Layer 6 of a small transformer language model trained on English Wikipedia (10 layers, counted from 0, width 128).
Take only the direct path to the model's output, skipping the later layers: a vector added to the residual stream pushes a token's score in proportion to its dot product with that token's output vector.

Output vectors of the tokens that the questions are about. A number n stands for (n - 128) times 0.01.
"ual": 119, 100, 82, 183, 146, 146, 160, 98, 171, 128, 128, 159, 102, 144, 203, 111, 117, 110, 140, 114, 82, 127, 71, 144, 89, 148, 161, 165, 58, 115, 99, 137, 59, 189, 126, 131, 84, 182, 103, 47, 114, 92, 133, 137, 106, 192, 97, 149, 129, 72, 118, 184, 180, 190, 161, 161, 113, 47, 135, 101, 102, 142, 187, 129, 208, 131, 106, 50, 129, 125, 197, 114, 124, 72, 138, 126, 123, 171, 134, 152, 115, 120, 148, 112, 141, 210, 65, 101, 94, 138, 92, 199, 87, 105, 114, 154, 193, 151, 193, 153, 137, 160, 111, 177, 46, 139, 145, 100, 71, 75, 87, 54, 182, 148, 125, 186, 154, 134, 98, 41, 117, 150, 171, 125, 82, 124, 151, 160
"Personal": 103, 199, 9, 169, 125, 128, 163, 91, 166, 147, 131, 95, 120, 109, 170, 101, 129, 46, 176, 126, 68, 54, 132, 164, 114, 118, 182, 207, 122, 60, 111, 203, 105, 141, 126, 81, 106, 141, 58, 73, 35, 37, 111, 97, 92, 103, 122, 124, 134, 96, 151, 92, 126, 152, 122, 156, 110, 154, 112, 148, 101, 161, 124, 84, 160, 165, 100, 134, 67, 128, 90, 99, 115, 163, 129, 186, 195, 126, 67, 191, 147, 128, 147, 160, 142, 169, 103, 155, 87, 95, 99, 120, 143, 147, 166, 81, 152, 110, 195, 100, 86, 140, 152, 101, 126, 155, 202, 128, 111, 162, 34, 97, 246, 83, 162, 187, 112, 169, 175, 95, 193, 139, 241, 107, 216, 100, 165, 126
"otal": 130, 154, 107, 108, 116, 94, 151, 131, 145, 229, 99, 100, 111, 191, 136, 152, 72, 51, 99, 76, 65, 67, 90, 126, 96, 179, 150, 205, 128, 79, 125, 178, 94, 251, 121, 105, 81, 94, 99, 90, 88, 131, 129, 100, 73, 159, 104, 139, 139, 91, 117, 144, 106, 150, 178, 208, 74, 88, 90, 213, 63, 189, 168, 83, 180, 83, 76, 165, 126, 154, 165, 69, 95, 103, 189, 162, 203, 180, 190, 227, 106, 133, 151, 211, 104, 143, 89, 163, 131, 89, 133, 113, 175, 154, 88, 116, 146, 121, 187, 131, 166, 182, 68, 169, 130, 195, 176, 52, 110, 172, 64, 78, 202, 157, 102, 163, 73, 86, 29, 129, 138, 124, 132, 99, 105, 116, 82, 134
"ical": 65, 119, 169, 169, 151, 123, 155, 113, 140, 207, 120, 87, 160, 200, 176, 95, 132, 128, 120, 82, 60, 85, 147, 172, 81, 149, 146, 128, 49, 92, 139, 158, 67, 185, 165, 141, 128, 196, 137, 29, 135, 144, 110, 108, 92, 123, 101, 100, 144, 104, 183, 117, 50, 160, 168, 165, 139, 94, 109, 178, 145, 138, 166, 130, 177, 128, 114, 78, 115, 123, 123, 91, 128, 147, 165, 103, 150, 156, 137, 223, 142, 122, 126, 121, 90, 191, 98, 79, 93, 62, 87, 147, 160, 185, 139, 91, 201, 63, 92, 73, 118, 184, 94, 141, 167, 106, 150, 98, 72, 150, 94, 73, 131, 159, 168, 159, 150, 126, 179, 66, 132, 111, 112, 130, 106, 151, 117, 146
" Histor": 146, 89, 60, 125, 146, 104, 98, 121, 100, 155, 146, 138, 218, 128, 111, 162, 104, 99, 139, 89, 136, 135, 151, 130, 87, 135, 143, 157, 109, 75, 110, 115, 83, 166, 109, 114, 162, 127, 114, 84, 116, 110, 86, 112, 118, 122, 103, 161, 136, 104, 127, 163, 101, 119, 173, 64, 125, 117, 159, 206, 174, 174, 139, 176, 162, 64, 100, 124, 115, 157, 162, 122, 77, 156, 156, 193, 213, 151, 100, 114, 70, 74, 144, 165, 135, 156, 108, 146, 102, 108, 104, 121, 157, 105, 113, 169, 100, 102, 136, 103, 84, 148, 185, 126, 124, 122, 138, 142, 122, 143, 100, 126, 162, 85, 143, 135, 120, 231, 194, 83, 180, 45, 153, 95, 117, 117, 122, 149
" Battle": 107, 117, 126, 169, 111, 151, 90, 121, 90, 162, 172, 145, 208, 153, 45, 86, 115, 134, 152, 100, 162, 104, 134, 118, 142, 134, 155, 151, 86, 83, 170, 168, 118, 141, 122, 84, 142, 110, 106, 122, 76, 61, 85, 65, 104, 111, 122, 175, 141, 155, 97, 181, 69, 172, 97, 159, 151, 132, 115, 91, 127, 123, 176, 130, 86, 118, 201, 93, 130, 160, 133, 59, 157, 170, 172, 131, 170, 157, 151, 142, 106, 117, 119, 144, 98, 159, 112, 169, 88, 140, 107, 129, 218, 165, 102, 48, 110, 121, 133, 90, 130, 150, 128, 146, 105, 165, 85, 79, 88, 159, 125, 122, 162, 144, 197, 162, 159, 145, 148, 128, 157, 83, 158, 96, 145, 92, 96, 104
" Date": 136, 115, 106, 178, 144, 150, 100, 177, 88, 149, 137, 113, 139, 115, 168, 138, 83, 37, 143, 137, 78, 129, 113, 84, 118, 146, 187, 170, 133, 97, 141, 96, 124, 106, 73, 97, 143, 72, 96, 182, 99, 115, 141, 141, 99, 103, 134, 160, 150, 100, 158, 175, 167, 145, 121, 140, 137, 121, 115, 119, 133, 176, 147, 89, 130, 108, 178, 99, 95, 146, 98, 92, 89, 168, 120, 133, 131, 218, 230, 106, 146, 145, 154, 149, 120, 160, 133, 142, 87, 137, 114, 141, 157, 136, 113, 98, 107, 112, 195, 141, 85, 118, 107, 88, 100, 164, 120, 87, 126, 91, 103, 143, 159, 119, 125, 133, 94, 85, 172, 72, 178, 74, 196, 126, 202, 107, 130, 133
" football": 70, 226, 67, 161, 147, 166, 61, 139, 96, 142, 147, 88, 107, 122, 132, 117, 110, 107, 132, 78, 160, 32, 120, 95, 73, 104, 135, 129, 117, 77, 167, 166, 160, 167, 93, 60, 107, 101, 131, 150, 126, 115, 90, 119, 111, 107, 75, 126, 158, 136, 159, 121, 135, 129, 127, 153, 95, 128, 124, 155, 99, 135, 175, 134, 150, 136, 120, 134, 131, 165, 140, 141, 191, 89, 109, 181, 140, 175, 175, 89, 136, 143, 123, 132, 105, 152, 121, 123, 151, 139, 60, 128, 162, 161, 139, 144, 119, 92, 107, 134, 78, 181, 197, 104, 161, 177, 174, 114, 180, 120, 115, 118, 131, 162, 132, 105, 90, 146, 184, 89, 107, 147, 107, 114, 150, 152, 119, 97
"ually": 83, 141, 101, 210, 166, 120, 177, 119, 122, 98, 93, 163, 118, 134, 174, 124, 110, 80, 159, 108, 142, 146, 57, 171, 82, 130, 168, 141, 105, 62, 106, 117, 67, 184, 137, 138, 24, 148, 142, 68, 137, 84, 85, 156, 75, 203, 102, 135, 167, 66, 115, 175, 101, 176, 131, 237, 130, 82, 113, 154, 101, 107, 211, 176, 166, 127, 104, 89, 113, 137, 107, 94, 85, 88, 156, 79, 133, 208, 130, 144, 86, 161, 131, 86, 153, 196, 68, 110, 79, 196, 75, 237, 156, 135, 130, 162, 205, 123, 132, 142, 81, 166, 66, 206, 86, 173, 131, 147, 71, 106, 88, 101, 142, 153, 101, 191, 155, 72, 136, 64, 177, 89, 159, 105, 154, 120, 105, 162
"ide": 99, 149, 92, 159, 117, 130, 39, 136, 205, 130, 83, 139, 144, 138, 69, 140, 169, 114, 67, 97, 163, 175, 186, 157, 95, 48, 112, 151, 144, 100, 166, 107, 163, 174, 136, 174, 120, 110, 120, 109, 107, 122, 75, 153, 112, 63, 77, 140, 143, 170, 122, 172, 144, 174, 175, 173, 113, 159, 171, 175, 163, 99, 116, 121, 206, 133, 172, 117, 123, 122, 108, 92, 148, 143, 120, 148, 106, 176, 149, 117, 80, 89, 125, 67, 124, 131, 125, 137, 124, 130, 144, 175, 116, 108, 132, 128, 192, 108, 87, 153, 111, 130, 168, 46, 86, 188, 116, 173, 85, 182, 98, 146, 113, 88, 114, 136, 101, 51, 133, 179, 103, 108, 96, 118, 122, 134, 132, 108
"rug": 61, 214, 101, 159, 104, 176, 117, 158, 114, 93, 130, 122, 168, 178, 176, 122, 93, 188, 110, 81, 152, 122, 133, 104, 114, 171, 213, 128, 132, 155, 109, 125, 75, 147, 111, 137, 123, 109, 145, 81, 110, 94, 135, 97, 64, 102, 108, 166, 131, 115, 126, 157, 153, 140, 142, 148, 79, 159, 122, 35, 49, 130, 152, 185, 155, 105, 173, 118, 122, 161, 123, 85, 118, 112, 102, 123, 147, 158, 148, 102, 153, 77, 86, 139, 156, 190, 84, 136, 98, 133, 147, 169, 140, 145, 113, 68, 143, 150, 191, 98, 88, 133, 166, 121, 75, 136, 155, 106, 158, 74, 69, 52, 205, 157, 137, 101, 70, 111, 191, 153, 131, 118, 113, 118, 155, 180, 154, 139

Each question shows what one neuron of this layer's MLP adds at an activation of 1. A number n stands for (n - 128) times 0.0039.

n189: 132, 122, 84, 158, 134, 130, 102, 140, 143, 127, 126, 117, 140, 123, 106, 128, 124, 148, 117, 130, 100, 158, 159, 127, 117, 88, 108, 137, 150, 132, 152, 130, 166, 144, 164, 113, 105, 94, 115, 125, 137, 150, 81, 121, 96, 115, 110, 110, 139, 127, 139, 108, 145, 136, 94, 147, 135, 114, 145, 157, 183, 124, 71, 143, 131, 110, 136, 148, 153, 137, 112, 132, 147, 160, 142, 116, 128, 121, 123, 122, 82, 108, 140, 144, 122, 158, 120, 94, 72, 142, 110, 150, 94, 135, 138, 136, 129, 154, 152, 142, 122, 139, 112, 135, 107, 122, 162, 127, 104, 164, 128, 137, 123, 116, 160, 157, 100, 154, 105, 95, 109, 124, 135, 131, 135, 100, 129, 161
Which of these tokens does it push up most? "ide"

n19: 108, 115, 127, 117, 106, 137, 134, 101, 97, 153, 118, 113, 136, 120, 145, 141, 116, 111, 176, 134, 139, 107, 116, 137, 117, 119, 137, 111, 79, 136, 151, 135, 122, 110, 125, 159, 119, 137, 142, 168, 125, 119, 101, 137, 157, 130, 156, 146, 113, 150, 157, 99, 133, 108, 133, 129, 118, 150, 148, 134, 143, 111, 125, 88, 156, 92, 147, 140, 101, 119, 121, 125, 157, 98, 140, 148, 102, 132, 131, 129, 123, 127, 140, 63, 123, 92, 134, 130, 147, 138, 142, 127, 139, 135, 156, 168, 145, 152, 116, 150, 119, 144, 140, 124, 119, 110, 139, 149, 158, 91, 124, 101, 117, 162, 109, 122, 141, 160, 143, 114, 88, 108, 107, 141, 120, 142, 104, 81
Which of these tokens does it push down most? "otal"

n511: 120, 113, 131, 124, 147, 151, 135, 115, 116, 124, 110, 111, 104, 116, 136, 122, 133, 137, 132, 178, 118, 144, 124, 111, 118, 93, 110, 135, 96, 133, 136, 154, 118, 149, 164, 155, 135, 129, 103, 123, 137, 134, 138, 98, 153, 153, 128, 140, 156, 151, 133, 152, 109, 133, 134, 129, 168, 147, 147, 118, 140, 133, 118, 99, 95, 146, 114, 116, 121, 102, 141, 127, 107, 112, 164, 135, 154, 126, 145, 76, 99, 104, 152, 119, 107, 89, 116, 110, 124, 120, 126, 159, 125, 125, 114, 193, 125, 136, 142, 161, 109, 138, 165, 113, 152, 123, 133, 118, 91, 119, 102, 133, 135, 139, 120, 133, 90, 127, 147, 119, 108, 122, 154, 111, 143, 108, 156, 110
Which of these tokens does it push up most? "ual"

n4: 113, 130, 114, 111, 124, 147, 152, 127, 128, 141, 121, 111, 166, 127, 82, 135, 142, 145, 143, 121, 126, 121, 122, 148, 134, 131, 102, 135, 134, 108, 157, 104, 121, 130, 92, 120, 121, 138, 153, 90, 122, 128, 155, 109, 155, 72, 111, 141, 136, 140, 127, 161, 149, 126, 137, 109, 151, 97, 152, 100, 152, 122, 162, 123, 129, 149, 95, 138, 139, 110, 113, 100, 111, 119, 132, 110, 162, 141, 148, 142, 152, 120, 121, 132, 130, 131, 140, 84, 133, 125, 161, 119, 136, 102, 102, 159, 176, 107, 117, 134, 97, 94, 124, 122, 104, 99, 119, 103, 125, 122, 120, 147, 119, 126, 151, 111, 132, 160, 116, 132, 127, 120, 153, 159, 134, 145, 125, 130
Which two tokens does it push up most, strongest first? " Histor", "ical"

n138: 124, 161, 140, 133, 86, 134, 132, 115, 146, 129, 111, 127, 152, 162, 127, 133, 136, 125, 126, 172, 146, 147, 163, 127, 116, 162, 111, 138, 130, 126, 115, 110, 161, 115, 101, 106, 153, 113, 150, 162, 121, 121, 129, 129, 106, 118, 151, 111, 119, 107, 102, 148, 142, 95, 132, 113, 80, 123, 127, 143, 125, 160, 120, 150, 145, 97, 155, 146, 155, 126, 167, 140, 174, 98, 116, 136, 101, 156, 113, 123, 111, 141, 82, 134, 149, 171, 158, 91, 137, 126, 133, 130, 137, 114, 128, 105, 150, 140, 89, 125, 141, 136, 85, 170, 63, 101, 111, 118, 98, 108, 117, 156, 117, 120, 136, 122, 133, 114, 115, 62, 123, 143, 142, 148, 114, 107, 122, 88
Which of these tokens does it push up most? "ual"

n56: 86, 131, 121, 174, 121, 82, 139, 122, 120, 145, 126, 103, 151, 132, 99, 70, 127, 121, 135, 108, 120, 114, 154, 136, 128, 140, 153, 102, 140, 137, 133, 153, 135, 137, 154, 143, 107, 113, 115, 139, 134, 147, 117, 117, 124, 115, 166, 100, 110, 127, 160, 127, 93, 134, 170, 112, 157, 137, 122, 103, 138, 131, 140, 137, 168, 137, 148, 130, 162, 138, 127, 79, 159, 114, 126, 124, 116, 138, 160, 124, 152, 114, 124, 137, 144, 127, 117, 113, 123, 114, 108, 134, 157, 107, 148, 129, 108, 97, 129, 96, 135, 142, 126, 126, 131, 116, 163, 112, 120, 136, 98, 92, 95, 88, 138, 108, 139, 137, 121, 145, 141, 124, 111, 126, 122, 139, 169, 170
Which of these tokens does it push up most? "ical"

n246: 81, 133, 110, 161, 94, 104, 141, 140, 136, 161, 119, 127, 170, 120, 143, 155, 161, 185, 130, 106, 99, 115, 91, 139, 136, 100, 138, 155, 142, 115, 120, 93, 107, 188, 138, 151, 111, 155, 107, 115, 137, 127, 159, 129, 115, 113, 165, 145, 180, 104, 158, 147, 128, 104, 164, 95, 109, 125, 130, 93, 108, 119, 110, 145, 137, 135, 133, 103, 109, 138, 144, 117, 143, 116, 103, 126, 102, 103, 141, 137, 116, 98, 134, 145, 111, 141, 156, 140, 130, 125, 135, 129, 154, 135, 121, 86, 130, 131, 108, 127, 97, 148, 103, 113, 133, 121, 153, 122, 113, 141, 42, 107, 152, 149, 104, 122, 135, 107, 123, 140, 129, 107, 129, 138, 100, 136, 127, 150
Which three tokens does it push up most, strongest first? "rug", "ical", "otal"

n121: 127, 143, 162, 96, 124, 144, 88, 91, 132, 132, 144, 125, 118, 148, 164, 159, 100, 110, 156, 132, 130, 105, 111, 125, 67, 138, 116, 122, 148, 134, 114, 121, 149, 156, 95, 156, 145, 120, 146, 136, 105, 122, 133, 131, 179, 151, 142, 134, 109, 127, 135, 151, 110, 142, 102, 121, 145, 118, 107, 104, 102, 108, 120, 101, 103, 152, 106, 165, 113, 95, 90, 142, 123, 129, 130, 105, 134, 132, 125, 71, 118, 152, 130, 134, 158, 83, 111, 121, 125, 125, 110, 129, 123, 107, 135, 175, 150, 174, 123, 146, 96, 147, 129, 142, 146, 117, 134, 154, 139, 108, 98, 132, 152, 132, 137, 127, 163, 141, 166, 152, 134, 146, 98, 154, 125, 140, 93, 118
Which two tokens does it push up most, strongest first? " football", "ually"

n29: 122, 148, 123, 109, 114, 126, 119, 115, 127, 127, 122, 137, 137, 83, 101, 127, 148, 135, 124, 123, 160, 121, 128, 122, 118, 146, 101, 122, 141, 116, 105, 122, 165, 105, 120, 165, 146, 145, 120, 120, 132, 136, 114, 119, 117, 146, 160, 113, 92, 152, 137, 90, 123, 99, 143, 116, 156, 97, 138, 120, 168, 150, 140, 149, 105, 117, 117, 158, 147, 155, 152, 156, 116, 143, 138, 110, 122, 132, 139, 122, 108, 144, 131, 181, 130, 88, 108, 134, 195, 139, 71, 93, 123, 134, 141, 107, 134, 129, 150, 164, 93, 117, 136, 95, 131, 127, 121, 132, 96, 139, 143, 122, 119, 132, 150, 119, 114, 71, 186, 114, 147, 128, 119, 125, 164, 127, 118, 103
Which two tokens does it push up most, strongest first? " football", " Histor"

n269: 121, 86, 155, 150, 134, 100, 148, 117, 154, 125, 131, 117, 129, 81, 127, 121, 189, 153, 117, 148, 154, 134, 112, 130, 128, 127, 89, 142, 100, 115, 125, 125, 108, 131, 164, 129, 112, 91, 161, 112, 133, 112, 165, 158, 77, 131, 127, 162, 189, 129, 112, 153, 136, 154, 143, 138, 132, 122, 125, 147, 137, 114, 92, 129, 168, 122, 115, 158, 109, 130, 95, 117, 166, 109, 139, 136, 151, 95, 76, 122, 149, 154, 117, 108, 142, 143, 102, 127, 133, 147, 139, 165, 106, 93, 127, 142, 166, 99, 116, 123, 123, 120, 157, 129, 100, 101, 81, 146, 125, 131, 122, 102, 108, 97, 127, 162, 77, 99, 149, 153, 127, 164, 129, 149, 109, 121, 93, 124
Which of these tokens does it push up most? "ide"

n493: 109, 160, 117, 131, 129, 96, 125, 106, 102, 93, 110, 125, 130, 194, 129, 142, 119, 163, 140, 161, 103, 145, 135, 160, 84, 103, 139, 115, 113, 99, 161, 173, 119, 145, 125, 87, 108, 156, 112, 129, 117, 146, 132, 161, 123, 150, 108, 102, 121, 131, 113, 114, 178, 143, 132, 144, 108, 121, 112, 135, 137, 133, 90, 97, 117, 150, 141, 109, 100, 126, 120, 131, 103, 132, 139, 143, 118, 172, 124, 174, 99, 110, 136, 129, 135, 115, 151, 97, 133, 132, 116, 94, 108, 160, 136, 98, 133, 154, 165, 137, 154, 137, 122, 160, 102, 111, 124, 175, 153, 109, 91, 165, 129, 118, 122, 100, 151, 153, 99, 123, 142, 139, 119, 112, 142, 182, 98, 109
Which of these tokens does it push up most? "Personal"

n68: 158, 104, 115, 111, 177, 120, 123, 113, 126, 154, 110, 118, 124, 152, 145, 135, 121, 118, 142, 118, 135, 123, 117, 124, 136, 142, 143, 109, 93, 124, 97, 130, 117, 112, 126, 138, 137, 126, 102, 130, 137, 149, 162, 129, 109, 147, 116, 108, 110, 117, 127, 131, 116, 105, 136, 131, 131, 136, 143, 107, 128, 115, 163, 123, 117, 137, 122, 154, 77, 133, 137, 118, 116, 139, 130, 144, 125, 170, 105, 156, 135, 157, 92, 126, 128, 98, 110, 103, 147, 120, 149, 137, 134, 138, 113, 123, 151, 153, 104, 150, 145, 120, 111, 121, 121, 101, 155, 149, 165, 105, 146, 119, 112, 159, 107, 142, 143, 155, 129, 100, 166, 154, 106, 129, 137, 113, 131, 128
Which of these tokens does it push down most? "ide"

n43: 178, 155, 153, 156, 111, 136, 131, 136, 82, 131, 132, 134, 111, 125, 147, 119, 136, 102, 126, 164, 109, 158, 145, 136, 133, 115, 117, 114, 131, 136, 133, 145, 134, 93, 113, 143, 119, 158, 145, 131, 146, 161, 129, 157, 119, 135, 126, 113, 137, 107, 147, 137, 119, 155, 107, 80, 140, 106, 144, 150, 192, 136, 123, 134, 102, 111, 100, 131, 129, 149, 108, 108, 77, 112, 110, 131, 147, 127, 116, 108, 157, 131, 131, 148, 150, 157, 111, 127, 183, 148, 136, 116, 87, 157, 78, 112, 126, 139, 158, 111, 141, 137, 122, 99, 159, 123, 121, 151, 155, 108, 81, 126, 97, 116, 131, 109, 148, 81, 114, 92, 140, 105, 91, 125, 89, 130, 136, 146
Which of these tokens does it push up most? " Date"

n41: 141, 165, 149, 153, 119, 124, 86, 136, 125, 119, 124, 126, 127, 109, 143, 120, 114, 123, 127, 163, 84, 164, 143, 122, 106, 121, 145, 133, 174, 112, 122, 158, 157, 94, 112, 155, 108, 72, 151, 134, 118, 157, 117, 154, 126, 105, 150, 124, 130, 135, 109, 141, 100, 157, 111, 130, 129, 116, 110, 85, 171, 129, 103, 106, 118, 96, 179, 143, 61, 122, 99, 132, 147, 135, 135, 144, 132, 147, 119, 127, 158, 151, 136, 122, 89, 121, 106, 98, 139, 107, 102, 141, 111, 134, 127, 150, 122, 103, 125, 148, 116, 108, 165, 129, 156, 139, 100, 134, 127, 163, 160, 159, 121, 122, 123, 135, 114, 150, 135, 124, 107, 120, 139, 104, 142, 149, 96, 125
Which three tokens does it push up most, strongest first? " Date", "ide", " football"

n12: 95, 141, 127, 96, 55, 139, 102, 144, 160, 140, 116, 118, 121, 151, 100, 151, 114, 126, 121, 123, 145, 169, 115, 150, 118, 142, 113, 127, 125, 121, 140, 127, 138, 89, 104, 110, 107, 133, 142, 104, 88, 111, 97, 113, 119, 159, 144, 89, 98, 106, 133, 155, 147, 98, 140, 142, 96, 120, 139, 111, 137, 161, 108, 126, 88, 125, 117, 165, 130, 160, 126, 99, 125, 138, 124, 150, 109, 128, 96, 71, 136, 115, 120, 129, 129, 103, 139, 149, 93, 114, 144, 123, 98, 108, 177, 140, 163, 163, 146, 101, 210, 161, 115, 120, 183, 97, 110, 145, 153, 156, 223, 161, 129, 67, 147, 96, 123, 136, 143, 112, 150, 153, 150, 137, 118, 114, 129, 162
Which of these tokens does it push down most? "ually"

n340: 136, 93, 100, 104, 96, 152, 149, 115, 108, 122, 93, 171, 94, 112, 102, 104, 156, 137, 152, 154, 147, 125, 106, 118, 88, 78, 142, 147, 140, 141, 127, 112, 125, 164, 137, 132, 125, 128, 118, 111, 115, 124, 126, 96, 153, 124, 127, 156, 143, 120, 112, 114, 130, 117, 121, 122, 157, 154, 180, 126, 135, 150, 157, 113, 108, 126, 112, 136, 137, 133, 124, 142, 109, 101, 93, 134, 119, 127, 120, 127, 120, 107, 106, 129, 119, 89, 123, 132, 149, 134, 118, 137, 155, 140, 100, 142, 141, 128, 143, 118, 133, 113, 108, 147, 135, 113, 134, 129, 132, 106, 133, 132, 140, 108, 166, 124, 127, 146, 151, 111, 171, 106, 167, 122, 129, 153, 157, 120
Which of these tokens does it push up most? " Histor"

n461: 147, 95, 115, 155, 110, 77, 154, 119, 90, 160, 156, 129, 141, 124, 159, 117, 150, 178, 135, 138, 168, 151, 130, 104, 140, 89, 129, 155, 121, 126, 105, 123, 105, 142, 135, 158, 150, 92, 147, 129, 116, 145, 116, 92, 138, 119, 143, 159, 148, 124, 169, 114, 152, 140, 111, 171, 105, 101, 125, 98, 135, 140, 163, 148, 92, 133, 108, 105, 108, 172, 129, 110, 117, 81, 110, 113, 101, 92, 120, 141, 165, 126, 106, 112, 156, 115, 80, 113, 124, 109, 138, 134, 100, 151, 119, 173, 149, 127, 121, 111, 107, 107, 167, 105, 96, 133, 112, 97, 132, 167, 150, 101, 133, 72, 99, 166, 108, 121, 138, 138, 144, 118, 182, 161, 119, 107, 152, 86
Which two tokens does it push up most, strongest first? "ual", "rug"

n335: 131, 104, 90, 107, 145, 126, 149, 128, 107, 146, 113, 140, 117, 94, 130, 119, 141, 98, 139, 99, 101, 122, 100, 125, 135, 132, 139, 112, 154, 129, 112, 100, 82, 131, 174, 129, 117, 110, 144, 185, 134, 116, 138, 148, 109, 105, 125, 122, 156, 111, 146, 130, 126, 132, 123, 151, 106, 129, 125, 131, 134, 119, 103, 130, 158, 104, 105, 133, 96, 109, 151, 159, 110, 149, 176, 135, 95, 153, 158, 117, 134, 158, 122, 123, 124, 134, 113, 107, 114, 125, 142, 147, 101, 142, 143, 115, 106, 160, 166, 126, 138, 119, 154, 114, 124, 157, 110, 125, 115, 141, 151, 171, 145, 131, 104, 170, 124, 146, 147, 141, 151, 104, 104, 116, 90, 114, 143, 145
Which of these tokens does it push up most? " Date"

n256: 84, 134, 126, 158, 130, 146, 111, 91, 144, 102, 114, 126, 137, 136, 111, 120, 125, 107, 128, 124, 110, 138, 140, 107, 129, 149, 155, 133, 129, 145, 144, 157, 105, 145, 126, 135, 164, 137, 93, 126, 139, 125, 131, 143, 116, 88, 113, 106, 136, 100, 145, 127, 133, 141, 143, 127, 105, 120, 123, 88, 116, 132, 116, 106, 142, 136, 137, 112, 178, 135, 140, 141, 123, 142, 114, 98, 150, 155, 147, 108, 133, 125, 119, 110, 121, 108, 135, 175, 115, 156, 146, 91, 143, 176, 123, 107, 125, 123, 171, 156, 118, 139, 137, 108, 131, 131, 130, 126, 130, 107, 166, 135, 114, 121, 105, 126, 103, 105, 108, 141, 141, 135, 133, 139, 149, 107, 146, 149
Which of these tokens does it push down most? " Histor"

n83: 177, 107, 139, 123, 115, 140, 122, 121, 108, 68, 134, 111, 123, 158, 129, 135, 126, 123, 127, 125, 121, 159, 142, 140, 152, 90, 124, 133, 123, 140, 108, 151, 131, 112, 141, 121, 122, 148, 145, 131, 127, 142, 142, 147, 116, 138, 100, 179, 144, 140, 165, 146, 145, 91, 110, 151, 116, 146, 150, 151, 116, 138, 132, 106, 146, 129, 146, 69, 136, 105, 141, 110, 141, 154, 131, 112, 130, 112, 110, 120, 112, 119, 178, 133, 95, 97, 117, 126, 119, 109, 133, 137, 110, 88, 119, 119, 132, 145, 119, 152, 124, 146, 103, 141, 143, 109, 97, 133, 127, 145, 113, 134, 148, 143, 124, 146, 131, 119, 121, 105, 138, 169, 127, 143, 95, 113, 136, 129
Which of these tokens does it push down most? " football"

n480: 115, 130, 135, 115, 106, 141, 123, 137, 115, 121, 125, 119, 108, 116, 123, 118, 85, 146, 117, 134, 151, 121, 136, 149, 145, 114, 94, 114, 109, 90, 125, 134, 80, 129, 203, 165, 111, 137, 149, 115, 124, 123, 130, 157, 172, 119, 104, 145, 129, 175, 129, 103, 112, 154, 131, 139, 133, 138, 107, 163, 136, 152, 119, 127, 145, 158, 134, 142, 123, 109, 113, 145, 132, 116, 119, 121, 148, 119, 131, 143, 111, 130, 155, 115, 101, 129, 97, 133, 132, 105, 158, 135, 124, 130, 114, 128, 141, 138, 130, 130, 110, 137, 158, 122, 94, 187, 109, 139, 138, 142, 122, 132, 140, 120, 116, 110, 108, 93, 120, 121, 99, 111, 147, 178, 110, 129, 103, 134
Which of these tokens does it push up most? "ide"

n252: 137, 170, 107, 122, 112, 121, 118, 102, 134, 103, 153, 140, 159, 122, 152, 159, 124, 98, 108, 151, 150, 158, 173, 119, 99, 124, 129, 115, 116, 128, 86, 99, 156, 101, 124, 174, 118, 155, 124, 100, 113, 143, 96, 141, 128, 137, 150, 129, 100, 141, 89, 123, 146, 143, 122, 112, 117, 115, 125, 109, 121, 177, 99, 104, 121, 127, 103, 119, 121, 98, 144, 123, 129, 169, 68, 143, 120, 115, 112, 137, 132, 116, 165, 106, 112, 153, 130, 188, 141, 91, 124, 128, 121, 159, 167, 151, 119, 126, 147, 120, 138, 158, 136, 91, 148, 108, 144, 189, 162, 121, 125, 176, 131, 99, 139, 102, 110, 124, 116, 164, 103, 109, 102, 112, 137, 151, 132, 124
Which of these tokens does it push up most? "ide"

n375: 137, 161, 124, 117, 116, 131, 145, 143, 119, 124, 142, 116, 129, 133, 132, 124, 128, 156, 166, 173, 124, 132, 105, 178, 106, 107, 110, 109, 118, 113, 165, 145, 137, 115, 132, 119, 125, 114, 73, 126, 128, 126, 142, 138, 137, 124, 109, 142, 116, 142, 96, 104, 152, 139, 118, 144, 163, 143, 130, 131, 138, 134, 139, 91, 88, 123, 93, 160, 122, 101, 157, 101, 132, 93, 142, 147, 96, 102, 113, 78, 134, 162, 118, 138, 142, 178, 122, 137, 165, 115, 136, 108, 80, 111, 134, 120, 106, 136, 157, 123, 126, 147, 108, 87, 126, 173, 118, 147, 139, 161, 140, 138, 114, 104, 104, 142, 96, 117, 159, 123, 112, 159, 109, 149, 114, 78, 132, 173
Which of these tokens does it push up most? "Personal"

n244: 127, 155, 138, 123, 91, 136, 173, 114, 118, 116, 134, 112, 114, 134, 125, 146, 120, 117, 150, 137, 160, 152, 99, 120, 133, 126, 131, 137, 122, 172, 99, 107, 143, 109, 121, 120, 120, 118, 139, 138, 138, 89, 106, 103, 141, 107, 146, 141, 173, 117, 123, 101, 112, 134, 157, 108, 106, 149, 123, 114, 145, 115, 104, 140, 153, 122, 121, 124, 113, 143, 156, 137, 161, 109, 134, 146, 130, 121, 143, 116, 100, 116, 136, 148, 138, 116, 119, 138, 130, 146, 123, 113, 170, 129, 109, 128, 132, 161, 118, 172, 127, 124, 118, 120, 85, 100, 172, 108, 151, 139, 120, 112, 117, 163, 163, 106, 164, 132, 101, 123, 99, 97, 133, 96, 111, 126, 139, 132
Which of these tokens does it push up most? "rug"

n456: 145, 153, 151, 169, 133, 111, 154, 120, 118, 110, 127, 111, 136, 142, 118, 111, 110, 144, 132, 112, 138, 128, 145, 84, 105, 131, 153, 92, 96, 126, 130, 161, 120, 101, 138, 145, 133, 152, 131, 132, 162, 139, 161, 105, 100, 130, 81, 118, 138, 127, 142, 135, 121, 155, 135, 139, 107, 98, 116, 114, 158, 153, 119, 127, 113, 99, 96, 109, 122, 163, 139, 133, 140, 125, 130, 143, 150, 118, 118, 102, 105, 112, 122, 148, 136, 99, 145, 149, 165, 138, 123, 123, 107, 120, 119, 117, 144, 165, 125, 120, 134, 136, 139, 129, 131, 131, 121, 126, 142, 122, 159, 153, 132, 158, 117, 134, 124, 65, 126, 145, 112, 120, 110, 117, 114, 122, 139, 133
Which two tokens does it push up most, strongest first? "rug", " football"